Layer 12 of a small transformer language model trained on English Wikipedia (26 layers, counted from 0, width 128). Numbers have three digits each and are written without spaces.
Take only the direct path to the model's output, skipping the later layers: a vector added to the residual stream pushes a token's score in proportion to its dot product with that token's output vector.

Output vectors of the tokens that the questions are about. A number n stands for (n - 500) times 0.0019.
"ric": 562095313694504519527280331454303542649473671537538509198408596363406321373276503381463652546450430695477411183634622753500262447724655330310458415349281540483505364699631890553655446163455508380702299779471444394533903596541588551492340406467446552526588684508500581761352529490644404614412430465309493441546477680447430274361566474613669556504231444746739621579411504533389386416557
" their": 626577483601573632591273415392544453575458493259513594429358516596329497426574401164438468529613327551603487318511568594480524595649584612534515518414369579436333456483355578589492624424401642428541700519313485477415503650314480486625598477500757547690562728429578599620647611372406490472463301509297599652624573534384751237405574243675504553318409500440542500574326443260404540562531
"ition": 807223605671551388573328330343275410460522610359504522486543533640454355402288569575414751432371175515199460316401496739318490366463517462239561622500483666410500515423420604451414527500437784565548461462650862291321484623323606514396610064533481577617330830311473680621553585561383390260373412773303312496491585187448607312641484522483574358324534546521687651422412496632480570710330
"uring": 596553516813515322564540267355371549348553571177530309246326687662224422387427565538354572674256443629417648403297293713319411614676475590266749340328719505436379647538300691466620388425131867550728737401361167545477632813530708397481383188593529541567516737364650386562554602329656711203406344314238591639312434531162583222366778330485834425434375703409327452154272432438267705526484
"du": 699231157653659781630362541471350339436746582329670625398570585670460500574363442565437844812333622533431545423225457584611181862594504571406614292477504525508618553658374699473455503219399700547530459458231681696500422631486529564410557429535604621577664650511654608542338663553497626534262421471479364455627416492295674229484612407432551597540416504496605437581592601473492419313525
"ced": 402338158424356801622245425420389164456570377069572733500447746599487584577334671129433543434505252646298461160195707618315244447487646877452560332391703585365453363389444621362366492165566697718796447320264658741661587674475545561529413140470741799611654431505872421500381725450234589274230369571516381500687681569224618074556520243432721423704495506344530170371324463517703609469557
"amily": 416561466635349521655421516155582483620525653413594832547513509475480544346248389554541534530411413517255705098400495446380288674524722332199449500494523519304343525269103481631580631257425452743745302542376662350658465642162903312340732455559817423534632760439649402603743587511500585495438183817187601752822645447466531262500587337648807694577487464457440198313431748406563443472515
"iet": 812423265451516791833264553189302482512690727282594366357385420518486532588294553162518622460448294568628539334712383732489466365500629745301511455481573746428373555425284605354360412599592584715508471306505374638596554689353858282624603325448641450521589677450489448359471593400507369500358627587534563546636673263381288465524580290392581558529507455488403319468359526509342686792474
"|---|---": 643315629643445740500373496408273368722634741500644689481361708870612580325495306343546601638466356395317577438400580624433242430719600957496557515575471474401549326709225644389621429305446436743496557368319564666395468596276739440419717435566617317596438713290712624565504686402482515271568531697389537625673474496434682259580595474556733552600489593397429271298500624267430386478366
"se": 831558388806531594635384446570288528572439817200473486344550254370496569391289423363272580708440445545492423312535610643512207435714363777426561573548362351526572572231277814405459310428615609703572362463552483405751500618355527519547540549395613491551677736379565585487192757309508325567441467674523496345625405449282712489969535537518825563454712451346434457409709655565556612500174
" him": 496394369492598778421363308282520549329537445204594554332368515648530618269597484350466533441620250568511552354377643545452425702534504430524401621412484549416292444614449565474268588288333632539757726526247474643579662526382552389548584424645761717661732770460664543470486586357476500336426314576304551704668507209317768335438508207620491478392388444397469455645226529399292689594435
"io": 602372394575409517690568409313325597425460623491455731194454563537650364380521414294341770259395341552310572506708626594563406554784481699269578449558429621724452500538462578355668633535407744521450659395426405822373365536346740418514595339540673581488665791468685527692453567550343448516355655626496575412682573356449579482440430527512566376623366475534519416540472696559620675643554
"pe": 577376486523726597580363266367410700722456500415569485102276374574570563530315489330426725585434405433120749150355554553480330420719364779200765621298559500406579381416381642527353511225461522617435524526367500582882414574290602635256475583451658561552600705457700738377463504355588550342418655598289575520604613742400541400396598411640435526233484520393423199040382630464749551227205
"--": 556393362464739921349377516594491382526616475387651611536303795937372653462306586459294685752492397487240661515140577670552114641580419555462636371408441491180405382473559524359339467400339547446656524440147415313474406686500744545418541494620673617561538692278496649710627600233476556387217521665343508595627544642140555230559754416672708543384443635648302529469091575347376585622366
"hip": 694439573323495750775528460336379521562787592500739882115258371439532508382715500458688808906487399435392393326189532525504255775618288677383686449222370223422414621402509669270340504505635469577856780531408531600610658482382625149398437351514403390625661722447538615594764389603553588379434457812290617711525517582432330325579582351738341500141563459799371411377465427474468609520504
"ile": 545355592544793345522349466326648450379736631252288682203388555543497514328147347678552629595525418350379534481626697560412391315555657420430349656244508682512426585600512677427386580293150500721557591533302466486244496523505701223417471312418743602512546668455670493515657618529673509384568558570321638604654588657210500428512586467435631244463500491391528399368647533268318719435582
"man": 657215294594409361552383464546398497352512483237458689376585400447651471464398485259362595668524426493340543359167661322734486758595444413311541328522451567563413497424432602303582512378512674552280383438268546577887507701523556323421480558578617620543543675496700497507747596468553596467461670584294353605858574410461396482436585453504611486334412508635504292316649490496548669402422
"ican": 792281567734673435693383377221343539565598810482628666235500543706571623592412604188378846479544172459315650452561447478422348728765795740286544513453403668586596496656378490334265610551275436660551773428432573622803712468417740207700350120620596510616842586440406612778320417476423528437292455650613690483732864459581559346253687420455856523455443597450490365099729576473358824623686
"ar": 547416375583464478426610441649570474328452599287510325525424522542602285594467371426373601391302620663583577432365497336366400420520484384463337627550407654409377333495581480516426591586383400380540420556440409532340357417613586542638500370696504407403678531530403456512454303551500577737515361446328528604642463594513414527567513653629432418219460326559666271412671577417519473531490
"erson": 821110324716637687687459304319257649629442797308509553362398585539396696253373589286377701849291172504521656316382554532568614537580460337104693223484306542208484431678622729645640354296258670492685523593458615423612487612413729387755447243544646346598679900530603446456589607450449497451410529664306484468661484617382530407639637374722585410305476485463370452526757541317628390570313
"ual": 569028569566595437548495679380052521303535593254571485702398528439223541341436327326672771357462490548274482355426714718371534544809556787500517263270631574532598576603434763395516822315268544676572607202314230622346433656375626259702678258560592239587475455336337277654390715454410593480327556395396423574510629578706505318435652418283566491630395459390290680532152418267372627553586
"als": 481407509645567690676267605338353589421602824101458363542414492752546626335434527495387765663515405385462544378599562407441555379621401633452647310148649661410433224570567789343552537668580488276623659435394383370453524409485667505333699217410654543547422704473644534805747475103529521680571492690614486438540622366478472318450688307526549461261239422402537615443428713434366484363301
"ative": 379393552533563634614661450450526386650763681356700447341481573428295453547486571362464589595519316561313334150453656544540500526678774744530474481485727345220256356399533594292472776428509535772654397377505523422439551539280765207263534155581614364526686477317643515532474405288550428581508432373496629717839610345431312304636383393449500488627459409635648289347429598156291407432576
"all": 213415453438503657377476497408415479467496696414469548477374486731430551426260492460377735489279582345551395349411357310357627479661343672403329591181527704473416528405524443647638672647378468409362706613332429457574477559687648478546547409456607553468568636484528481613682415429626598374468304609349396335596537557500523392360668500475460402320380436412674449557483711593413542387525
"ash": 516491496500529452381287394364373503469496776504547416728449535656337537466415524477666599672487575576307662359467354506347448638564443486492307661337457707422579345515532608325368633442392337566369683731324290529504704418509784362455484300588662515493741480507562477663578518288393390594296391470398637569582436272466468487486553314371551612456481421529557477496273777403412715509391

Output weights of attention head 1. The head adds the sum of these rows, row i times number i of z. A number n stands for (n - 500) times 0.00066.
o0: 395534624379342414216368394465324619481719413604340754174439569575667277458511240659435424565528587386215469434340620131555574770364475456551402441468418593590575405558505468492339567404572210335561436352661620475573721431480391666583492494316427588367526220582359144525572493325531400708571172419439347567231602418671365639305633441371506464372445578607625661451709413651629506665552
o1: 562329446444436579403569473566430439377515568720514533559478482671543455508385409506611618510267336642484554491308448592432648410646632604404462526369783546599554430367495467452643509553340521643501515759548488535506417614426601672417468384508636557589523364510504577616647338698714615555360720516439478460511722492300550543585728529652680449488407323421584448469418505379228749379372
o2: 700486486604703510691629360446458505402421474451463558436591219327445336684578300320554483501625539619486569316618181706370579702394493381557562548612344376833618492464422492402690439277616341329686634462548594651538475544516616387607525567525423518307570493526623460517289542479578447376583456314595495500603344511399770627670451533550545610465480403556614367496486457597486470762517
o3: 427516509714512565333338647372364188381395730546322334467518523455945491350509544602308552302392433476683374469376682532467523443290478595406356470409662594337583368563556615610281430644555486574464566420410291286414519796496433700445628641588521681567467329421452559495545531485403578508619410380323467655474722581663412541414525547440561293459283700571411655290492519848463599515643
o4: 523771530482364706235366414304660379505331244619521156439300379543498558623254459590612425528200428349518341515273324412386447444606536679235630303591554587590620397346613509351637499595311372588442663532256412581386263435462706574583487495174511375656554421541335752561693405598458589654599522642426519521391498476514420516412497609419350660600515666394521401475533661454642827387203
o5: 561612508545529396686554544617503562573401672480339732521651405395473752632609484718591454530681554468457587572660655398456519603446462632524711602575492481463490529484354472521291468684751488244474351408670062524595492532638312379488434451489499716391581480650515387491553442529416516463748391653331609509374510669535340499386251329379513457527539627553412647523412505607385571422517
o6: 593405418470454356617326257530372301489363466533540664403662324472386511406543503551313512490349315718490586325942416654611367409628449312708533742424532350652514418545612599432417557547638415441598343557492405566312496378580579457670341313532559701625515627342413397459547601375367581381380538422452614525620394497541603316397373386540310465403508312362561535286388671474300511534539
o7: 357572557509690287265552648443399467452366553426175327594387679389526476505674563703416283560465539547674467514488542326456502352367628617631445492542517474355593418505502572504521488479373552201592369593367421452396544583641461501614474280509569520467484314548363391357501417519394598657582439362492391456440648659705419521540302595513618410493509583451359447557547587536482417428698
o8: 584342452499517727656531447613617301543514572317719423559320643598633504556511628582590584663377534692577201629575624549601336411580309275300590477388552468336252480346459626489452605514502371826502612371292347414541350600524547429520519572424577599633466441403593555325283483546523599332465447476340453418711574629408603409320397509572291506559524660502283568435535419597492540462472
o9: 592568645271294429307458381452542553428728560445576520430483623939526280484585466502289546398350586542544480466605419174772599360650451395561400596433364475579323537497645545438613463462471603585461574559587539447317387587465707608498447480232377604478430551532420684272554193727544392607523709304463533320349335281586311280514576577577308555405616291355651495586365536449499558334439
o10: 675617444503489655526452476512597541380618580492486513487584281529526465523691346402651467351325448370694637552447582317694654557425404557404442406541531472482618716358695400478376344490459350447407394579617463648638312656561617619651604383322339601238489336669559501544400423613544358550517498352462286436451469559481439672535554735480390483331483674782598324318514595653480619450457
o11: 477576464497519642453632585485499642643750449744367294575673486489625387521456421521422268541450404356474464464553571312339691504438476406573582545532470691434546549662600564417373565270623467356786554468536646363477552465288442586512547374355435568410530411418452498495533473537405356497354405511446445513416368357542437492454503490599407340493507324711550493661587331568597637435596
o12: 559538521363426413635559629561583603627493329455518566593578621445483501265660666580538393501363592434533770413664560361615290598479380282816522611413435352404399533630473581573556255533520494529487346512588395649437428547530849814572403424576464580646226499469585515450465485470278516474265597347656526356528457301576601552435485644411469472222603458592488460371370562467640360480538
o13: 442469352396470470472345344381568612491634550547557405474493396501300506461512557280931379500598434455705528397466616618596511364955487468237733395529596600528549529251637550265393741452453571510578760409355443495679310337575388434357641345604422483545407467420506394502414445629583682497426528670455548602409500467530607759658387357461510624630456525616535255482558477409427464625566
o14: 614664524680551650444492458378342657441500577395650386551316398735702426669594418490216358177340538603536425617507453490742590499440546382357286502413437691418547500500642318702782492360548372624586535423424762502428395562536441490623660642483355215505473571407416517298348393453658524573313460336336471520589502389420692510141475570728249513463573350440638590531353427327386599784671
o15: 473709514556706484418522500516429551411519282473402411568465459474442274220381427300557547541587416439557662464496615496689429667526584543491407444590323558663827266418652520584141336312351313313612582527441520552676789729665289602442333348561700363301462485456504343505484470332519630549360353523494147372439358616617454814590463512524564231500493605712627539378575483573514382424536
o16: 502298428649420562599415597516358558512301447485428601423383519299532596426460207316774500591431437343572433416434745626524480505444360518434754438441580436452582329380298301358418535564577393300637438374605328453747672717521172386308555476637555417378560434446367288805567523488593698279466539678441484599641598573522348566497473424439667483371406727746507656314955226696420528569393
o17: 205391535405545485389567667553807553503573438519340472641356696421519586377335736404639358492748571367540418503600682500699551564489415564342445457461552426404473609520431681599483513398168549525395690324366433497694498374764340583291731514291461561275410421636370527374550357682434489453720530524506271431551364543847479763576480517356610769606611646499447367562403683528254278235602
o18: 700372526593602649722463463412398366641474374387539655562586715466414548477591670345637395465546405377591482558615673609437314681671390602563531574414579664194469499549495455603371495363597355660610480333648479549547488519535366763348568576541413491495473672742794604582322557495536631255483532459446460537496566591441415705422572744446500275537384564453443613598507294552656519481755
o19: 308420361316535601485303751247381538287463462636445422431455435394508505181367739300414455566506261276572558621318637668438489757332460486415381521620565663440526470722424561687535433481293536374619335384501629625496695574501473593472797699400393343450490555560358546581645611649574534391930416482542547554146657589483255796734538526450473517574575462544414581636661551513357582260637
o20: 515614470350245332498520593582306470759642719470377585387485701481543524319669573524480561339504609565393614542576318303583440683473488442975473553492426222407500407722559371532414426535672673415470394555623295425386709546304514419505348310399541641492393586425522327396716392382378464527564473520490324446663570426621531302505474512460616404383508605491606640405468558641726426655436
o21: 502623627279530537468464627329228396331687354418434318362349369694605346573362435467259236444289771376569431673386393581562649775417501414419455445418387480428489734563647413810639326448748383545435210496543525345425595622389312428650537408410539330548589302311414357275370660468618410685568522326362705364529659446564363491270483462397453515709623378275617695512376436567593607658635
o22: 693571525617341382510528596494402610577441422605502467558509332503808478752585384589475438593425296435383488478363506456412572424495465597410500565401789653359634503524402602391593454505664546581628349609510614500522571455365456465476764513458571539453485525397540551484179428626573693513415563453359595514338752420426432579442454536468451409302440452713378489532539462407455652537437
o23: 537597512392495331460421581653619598728579594541450378660507534624460558396433678651413519642478451482281706391824689323597599546478469530848434570568470360399447370472430384536455449625572589450536361558628341331471495580400722504591265230455384684490517486599527635578607581248560520386562252484552444551356430333552363337407557441595413577437528414463382571381484545425561441389582
o24: 542481473677591710674456585518483321732389575355513362700386606536532456604286367658587890484564525571527499594622558605433423141592508518166644427534587304280425396318490497491476533805603657630578436527498412277349335553394560295355500757538803445811576677250471652421596478597562655451559459784392777557588688391486441454421421204611514405530371589532314552609509428435406659505332
o25: 424751611572430707448563675498547513576413336620598177471489394528498474539336502582574458540444492473429500398544382698562767246610562411338349500400332452507595493503425470495729443600552500458689368465466485324130496525456657538449396427642420436255541540482538568395468463703578569599622657772401584584489413580289377635532383522603550535327462308273641394707321494293410678487350
o26: 511530620560712572557388269435384625305611305425484593463657498590285360316513340321501385536490413573612593467474632546654486449550508525349512562616493626727635623406514454582399411471305387424462516551497614779608445588778259334431262445648558353403564628548614386425306537501373629535384473577433543458467374451607406777630547514557444655512686652315562524645468526453499476417369
o27: 544471498292508143570582211579552532313664540627336661359827321497249525617625379638322425473536519584559695545578434292534655570607419566587419479654755530653338650541762559577347607426611400338319429577683351564674425260693429608518486343406350749363566471836457320370520606262409311681556428321357459451317370627720266509637511518398568529504663414489642528495324727613459486507629
o28: 388414364474616561640534345600564494556371397402421550627462714586839517533530530596379280618458740627538249372572575417493671493534337391509710408531470605559296662169582503439369420474491482566676680393452461498729442544656445454399627532452410486534495581464322372430410446395341338326467366580515636528541514374634639512489496594449587525342537634532484541335440694514447490546728
o29: 281342541290327502337391377526375600493558420529500310429474467417430546267439592299413596720493420397644641695434532586624363560681547415555425532556485456597445490624665437158575650494356575714536522387476402609642422329558580431628666300457576516708433481473452521537394650555438540389511604523588581497454468521381700711473592653536424800485457700580414446583605503412529257298551
o30: 611334423489449429676608622573610513428248751404451539462555480551759577584504642632421481517582374626674471464699576765503479495406525649623723675509666509463195507500534524430562479493564586518447548395583285452478252389692634496617633596325394518548258602467468453422495545521280552314444405480454642416635342633566616394567321403287323521310553430443543561258465583562408569551461
o31: 494576496451344373216478756439430623503621468651325607488477400543579382572503407353629521443731507324496492418480521349690505568321494505409397502361568435589707464481701541500470555439364362303644403448531689377671705601383487538761590399447492435249450392365404305581511454488586486624537289110590224598402561479533437621611490435332446458618536493614534358467718274622400458750492
o32: 605466423679697634761651563516543317646573505532489700466654585398567542545405385716531668357540550573522445685690398543355237530355434469685536652342547441343478437681406584713370478462514482495568376534740465764551533531554772636593356542454487649453592448403660393512440757339408666473475269354424324415595412575438464559315518356633444497534582511648298569587398570620716548396380
o33: 468244546385314411371401523463601432464469294584482269540242389412573416566239515522646341662398422245520583447565496472594749449531504412371393636515772695401605323545558707370533434701416622605527499317500313216584518600507511521451777459362392572445368331588311720480483506565575571405656675544224733554448543687472327469500387750470591583334371278553359409426660420616517578348525
o34: 536625333580660598739536542671506464423542461391290500486690120608389513746559388484398423430420613362571589516525576621603715634438434540353550509543339333566479659442375494389404124762614335287459419664490499518433341523606429367613353607627484653288761464500375544576371452570677392416562543428480535622572584398788385511772450386424612519348602402380614630337502497473317737603280
o35: 516444614754563514570496515496410597657522492615284519491734757374589299459676448651556685245749327513578502405615585446346353384538498737526663405425729604540368355451570426486371499467606547445457777357717549537626230490559500751413601413549538499339407529611672435537423343556413656399271258310438245589598507625453472516533488570429338418364494557655509529398554592623445624610411
o36: 403553460416373384353368394533644571586507468666675545482387534373660487555491548414576499586575334451416482502406671410657425592699409431374261484497536659381372493484724757396362625786385463557256544695363408441816628482545417601234579326612679624584272329687454505404542505458571672561319513368219508498280730665487394458410550655272556613498343463567335300431281457482376473453614
o37: 415441580417345710485373575500510635510692341611457624270280492489493289544467440500727317487434617442613376551311533488501494412407531521515622529307491665438582427499410605469601346277335329577602699144543450670727443676585448557387703385329438524235387402609604462494301416726518720400506428363653509386552565584451707702365413517439514524393519556689543545463578522656716531435755
o38: 490595715325291381389533341361534509395655813607735356298420299604487479647631476360365475305304409464604512527376311491579664396591586492568345341383674708752625392407898318742696606447612457759491553440616544426457345460313715692542533377349368557409459450511649526614574495547652412665398471150355434548419488619306408602416349549553526430506465448329802382553337573621578593805564
o39: 534599339490474498411383368573635565481525368479225618519468567702648290314566380388752541309743711477479361545542740369536445760381276514615441484435415397498353539614338537542421345554312412518474478119244362394528489452611348532481593413496758705320502630530366404445566504655462754426512417500439394440516449352764467550505618395450446740535561755489493659554606464594448445563569
o40: 510477561552390430465556474615393479634527465580357483467667538484466502443632667499318614407563506532524537517352433344575334432707505575520502408506713649452518514566560490613276609345429593346437568673667421490617428451603452660341658454367538584435482384598490469411471317540332328497490561650395367410388454629525451637579611830450673317411309660681534540505529693635451586309631
o41: 362468255289487763459427510476571503262301793463624566195555476428445693332552792395351494598404395423485501502380480638428530465742525195433535464598437704421357485540386504461618519492429549417431684466558452764559436511524355514394603593354398526592532556549469616521689476381461315458367674649463512611409413521444484486529417713847470640546406628643477585593524744620537535464673
o42: 410706616533489548405245618473480782453411365428638325597494347501426476280514686355469568722475517467561472538277599512582522413455438375233442328662317352728569379430402455573568469579550397429438502473344350500485544641432655417650423697724533477740395376451455660570639491489568533467650486519548521616387585536442552492391626527638478623760351613253569639516496504505380306602313
o43: 462435790614595364547579579503445444483654456662207445550702626327475552627451538799289471538474684526660574517867576544330487360332702860516359584448561322425539584561674518220348378558694693515542390622655491693338370548694532377454523427457339524588483516488625478397272537398444344464492716218524605642556383411683438492603422449623478432456578482462390366515344652521504399421550
o44: 455745635467223595469433436314664486569550682574579608229279503643495431569539643467609621316553375581440497598369447579526494679637514578460415306441243487582520555408402382718531541518420406588448283503591704652546596392425840665511396477491576527487522361416668451437828595583590738457647360356421342426552504495348481499386587456514493635683597364479595259536320645530470516548467
o45: 655434369443287505560650526659526592693549478351468537547494626689555504523529489466480454600394554747599559660426336378538361672652372439619635406495607394396395640479643317451537758228532468698577550618400376674621292465299562437577566291390615400629319490544569448490383472474453377530299471545498474448511503426475528553333522617495479614584575804561685620466680469392587407451524
o46: 572538209613582461207425481564378381712336680667465502635633479319560481259598649752217548399499224301320509472500535352420467284213540508612334481402367468498708401424536564553348446546463469366488302705545565330378712409397540768699346595574548689624644672413279515493719379476210387667494629608722205578474527460567390368464581428518479416403501632404393358698335724610294552534530
o47: 400543771378443323337660572439431541394622561468334577369493594617450350243775363414473530541682579551551476385413452397331406615395498380567467479545087554689520407649482280635327618146481349300627366567599744745668710517410410670660368491583547555219547453586700075515602396554520473759390395250650080382344316580621357687633678480442563359514554587554619426541569518479564418611507
o48: 743493321606723425560418289339515473464531290439333845611724378495421526624618429530750597407539381353403446189660334440463252517687324488379625496581695438636403622362442732411320585489344476416293492497486629634577462504649466661617612426473516608467435394471411627587350607419411542466509489330434611557440568636639235515614465655338381531467402493500423336568705549572467563396557
o49: 689390493301537687385417426320508596411369492555570574326469570379364521387382340375693383610568303546529407416549497586473543538641471445580664398653447626506608427497716350551479625233370300416630533451633616850717495738472188521619262344461540284441443505706540449547724677265463708504403505512545447455430362463344500838453431606363462543803724724624441659533748404668497435573479
o50: 517524230607745495583564523502521428280215468402508456601592349428509586544516709444483342236639554535722287604540653663555529529643483440314504370343491717376581629418477564696278392535499396673345623524303445580633417455697496572472564593629557454446473523578482565457214559554465546412396743316428326378711365655691511661478321489321461367521458721536427395399383638656431488522693
o51: 426427431386579344543608515400477236459887554574401564227673496597396734542590510532466495521458579420640701549323442559273440540453472731721522556423776584557541625496496543627503502502658643831359396413771588461594471370420370523504696441416421636573562540415635411651445646457508398460373483490538539642362609333396525679519610424664575569521528509634441499480446600534649396595533
o52: 464511577465457328504566522407563412535279591422363582454510697574620685421566519569577552632466393539558291404690223753408501622520514576778646486545335363459373717357499330563471570437408641500443375481440511495345560526462518402547445489374424580491527564433470476302633566528313378486519564627623658380729440423612522479479583489477640525323573415285596487454455516306575359656517
o53: 337448562334557451177420620399633521589551304728481553514290702285388507252037536439378343713410340347393364511405500505499445397464426418465377500530440493169687491456413428448550651327280513537627608456387676683507597467367386450442578427402354417503397332470296538536709426491431527629634588696458556524318551313676398589529567590314497711731514592592454582462645557525459427211476
o54: 657570379656456652645450507599579577571447450399569707501615389583503599525746535339661670364704344641514490512490618440494349560855329451521602510515545584488232605507290516442516544677491498627264846426401650748735257492526457412372479521754642404500387617736801624637399494612477470189311677566594590586571448353303615459493632570594393541604580469598353305588381368482441598494559
o55: 606494443586737485628570366634531491475581563323460400570471609336416623478411659261507511355555289543668522646406503494541391502728489627342683406631675530457418731384544580466381630479361652491574762649250531589658291334506260290342661552560625277616569613672373592625407473529366305483437513612526511464569411537512496558604556582454613581660698609532423388443607551492502488401454
o56: 671576353560505478633554412297589392717330621287704323671393615454629656572621737573708440582300172514591370464503534669398418352472442489479462483559535690225439454396399380539561327529505639710661538556346528518433440531457522552607531474382402412659325842391542806391412573562460638459531573519406636511721643545343659451376274695534380434277580492530408410377452451345555490530567
o57: 436480497598372264323365532404452528608626585446648345643328646726564545320465483474461554545507226350582445528472556401581296097562708545495423565401485389421676550401472419488502652726443541694339379651384627414243595474321467374457546535415642526796460419081502546438694472762578592615456564641618426696464595459444505224402551313752438578518446506424582309601465668276336322576460
o58: 382544490496474588482446437389637507213570166821416271539360284694535428615258510609520361568350571431719533449529412573340781333479615475369412467433545781528595551292541477450602416628420534582628518535534540369400519533444510456434655499483577490369668339343536553393426591643476649494454641501231773572524449482405414499489498592605417661631551258498376471793462421423413631552561
o59: 460293554423491430593589466470588581498462339361609537614347664493411333542620428437654485579890717648412408450625607487703564682535346414534474551386283204565344574652452537599503525359483613191452575435519504599727510534903256548380405549595564427346372506510507260509420439513580616275604725412462530389458301686599505448474502443476446568455679580339477674512534447480297423404602
o60: 410426472562326317833708751715379458611710733336615337498494598626755468804660576688454596541534769573659578629615472564659510697405675719695635546530535314517294554549600416488451216788893637470447361725553178258227442521424709366567371533684587650755425533448591246430421507465384419481419247365476550627547548428514460397387540261403558496358374518467621553335412450292499438648285
o61: 427439582441670421441524433323506601509680426525453393331670465526369421333379531240711356514663697449604666552454492685691435508610453478543596347610482658633632473565758528612575712263251456536484552423553525503745551455609660717701449464520395415371436509517464469746476720312583460425504295495565485403496338619555593885553494718399520629748610558564434424457754410484607294400697
o62: 278543626290275565360356582504512525398837508644495086306272336528584419560514422662622288564470731328506427595547691395628777391370577501396349469245323435548612580415444390515753331750666464590565360483332434163239385438341554410623428363323579662481611393372538371440497583783607527567570531427529430570401573381541535549325511311569390644481552366322482448599356377372530507724585
o63: 467376305406367484482525488670417629533410764621613461408513253400392614585575343614306564354697753580549563647723393467463651467549569382378592415418633496684308257495513562375741607596765687330407649569557298343432294473496645262541173501684587559470543566506296538531466549430556478544523507385606546541556522575491466230498454280668482630494669387414382392431608448506539537670416

Each question shows a token from some text and the vector z that the head gathered there. A number n stands for (n - 500) times 0.0032.

" loc": 501554483497484472499471519507502458486483485509556513506515481539536469474470538465531478526560499495542460466524499548452397492446478526459534476473555500482475472521512493483544470532533518
Which three tokens does it push up most, strongest first? "ual", "man", "du"

" P": 506511536486497479561498514474432500487464498487424461470451486521470556460463505553487546562468475505506483511424528443473536584560480519521487464513452506553504429517410479479479572529541589
Which three tokens does it push up most, strongest first? "ash", "ative", "als"

",": 511500528618440493552531496525505513465527539553481489501503481486510550465489568485535472531478487424583551487532520547457504512548477388528465487464517519468464487494474589520479517455523478
Which of these tokens does it push down most? "erson"

" a": 492515561604443465600473530572426611395572509563453444520422459454508498535502531424520536519447453387550581449492471581484509469564438426511490494383473531448496510452413685590498458371557406
Which two tokens does it push up most, strongest first? "ition", " him"

" b": 513427488648448530513571503446490431460523631429514487524534488533489589440555421396494469518508402552532468531527524472439514626523528392463442417470538483477499451463577576490473548477595556
Which of these tokens does it push down most? "du"

"un": 576498441518479417483525500538511562528452537528437502489530524555434500487478495531446514434493509489490527552456485527560579531460514492543492529454487463460489469523436506476484518479524483
Which of these tokens does it push up most? "all"

" H": 482579514457520490529472452445400344492477429455497542593527537460471529437514460521415608613466448491451432529398515468541484560416565519517568417576463498617537456509481486386523498500429477
Which two tokens does it push up most, strongest first? "|---|---", "erson"

"\n": 669505555530431466561470474437524556538532489570565560536464555539523487348467456559539558489605499564434472620554519607482495483513491576409538473511559520506512485455435420549550530461536435
Which two tokens does it push up most, strongest first? "man", "ric"

"ch": 643389541673381545449497539351478436351517743348776546563560430612526545396558400163689300525539248516631471472651516581250557746375510379399430301541576411457500570504680560410548396292571545
Which of these tokens does it push up most? " their"

"and": 489498557456486508567483495530539461517651481493599455469450541470501477552542507477490577505513438545494484510449533484463453520533459539450447504538481546457519452453532599467486516485428508
Which of these tokens does it push up most? "ative"

"ep": 541544532467537529574437487514445518481571470431519491495551447461582480499622502459555548532457431595478443471524534458463529519522422508476453524486488527475576453368525492629520448473511492
Which of these tokens does it push up most? "ile"

"us": 380561519389479477420411625431446354508446460612369731393491552406400379517432535524512524464460605334391464479480524426608665581436644576450608438520559517544514499559366458371513415653412436
Which of these tokens does it push up most? "du"

"ation": 439540560544472531610395432436517521476413529551521422520664446442551517455385534592450474504468558387505486430439488490410503520480502396557425486489464523406359494545494568558525537512546559
Which of these tokens does it push down most? "all"

"ak": 510473528512409452499538450430435476479470492549510532524513462525463470474481479505475476492507465549476518527509469431507465529553447449508518493464573473462530466519469493470529476551488523
Which of these tokens does it push up most? "ric"

"p": 444520477442469536500482524513462428473559520455526574483533498481482478537544478460519501545473465522459504510515539481494501522451574515443516412514507507481515514469557593482557529507509508
Which of these tokens does it push up most? "|---|---"

"|": 617508509455498470479566450450580516543500549539561462438490486515536448440579466488505465406553477524526448518513538486498520463495504477518572416516483514450521420466478452518503480486552522
Which of these tokens does it push down most? "|---|---"

"w": 492538460531445590523563465355250347412431344370567543554541583532481499560425428492500542556413421517424286553369427499488510624485427518547426383552454534586607407559477577403556473411426525
Which of these tokens does it push up most? "--"

" s": 572531443703419496557449749342307558628236545349678348808653599588447589523544312026503640459304613569390488354633331655334658573455512514572455302523422430556434536236597304481607504402653443
Which two tokens does it push up most, strongest first? "--", "|---|---"

"fore": 552514476428482501499439555520491512587493437583576495458512511438623481480516501369508516561572517528534438487581440582391415431439475539442503525473521475485478499405535509489538423528546522
Which two tokens does it push up most, strongest first? "hip", "man"

"ip": 565513462504490426508532504555500557528457546495394547484539531535425519491490483528463504479487530479481525530459480508538566527529518498521474516442460479492514437516476509455504524458532455
Which of these tokens does it push up most? "all"

"x": 527285316568449391382609550539265362425452674505497545502333460593476511604423494400546444453498373435400480508362560566351267717390508543570578348452722335605540443643631796376476468404539576
Which of these tokens does it push up most? " their"

"art": 487506493483567458506512467501456515483460508434487477493506552437486575585565482473464486485517546571455540485448548485461465443550491535477458503542459499520524445466545520519510504516472558
Which of these tokens does it push down most? "man"

".": 567468483410540485511445454525472549543539498457528550492489518467534558463555451509528554499545477564504465486480491548481465497478474587445530519511490502526540473404526446533590445502494518
Which of these tokens does it push up most? "hip"

"er": 423462404584418501526531465515320428248367601346314535537575409704549437519484531544537325434398577471494345514365514484526624563525520464469487578305538434628447489536460630583664470258549544
Which of these tokens does it push up most? " their"

"re": 585490471407525514486437534509482542582525440573595491420508529442630493490536479367512516564580467554526422512572466570383390446399488558420493532492486462497505491391563517491552412559569550
Which of these tokens does it push up most? "hip"

" (": 581496502547489442524495540451525495505456450537552427464479517518546498440400486484446557473530516502486516605490467492460480497488525494521507516468488494479483556492449501453445545481527529
Which of these tokens does it push up most? "ican"

"al": 617660252490510436460372678559419532487489600423681467681574463582533627724499514222562547341442478539407515569690453571454498500287419657458271379503307488340712584511636672586478567406566326
Which two tokens does it push up most, strongest first? "--", "|---|---"

"m": 420544537570492538618356434447541555482378585608510414582674453430601510470414547539412456515446600401496552436457487459411519453531463357574375507469467469378362505531578587561447468481505484
Which of these tokens does it push up most? "ition"

";": 543424491510462494556519537471515453572473572469570460397513502549525464399357482459521582497496434483542500502474425531462488564404470588448503556472560489443559591514482545475472541492497476
Which of these tokens does it push down most? "ile"

" of": 432483521520443494521487506505498490473485550443447497507530485507525495537560514473497513526428508471493453415458487463487551515537521475515452499481480521515489501446539566538471492491504483
Which of these tokens does it push down most? "man"

" is": 529481463550537491518444491519507531449318456516451547511495445520530427451438608610661398469376574580470494573537468468579465426617508404534419606475492515542472452500583415561559445531446447
Which of these tokens does it push down most? "|---|---"

" the": 602462506535611501539455525436502552473488490512503517494527451472600433479511533498641486540444477597458475508549497476557446476537489487457428577498486543487533449424604402543515414547469417
Which of these tokens does it push up most? "pe"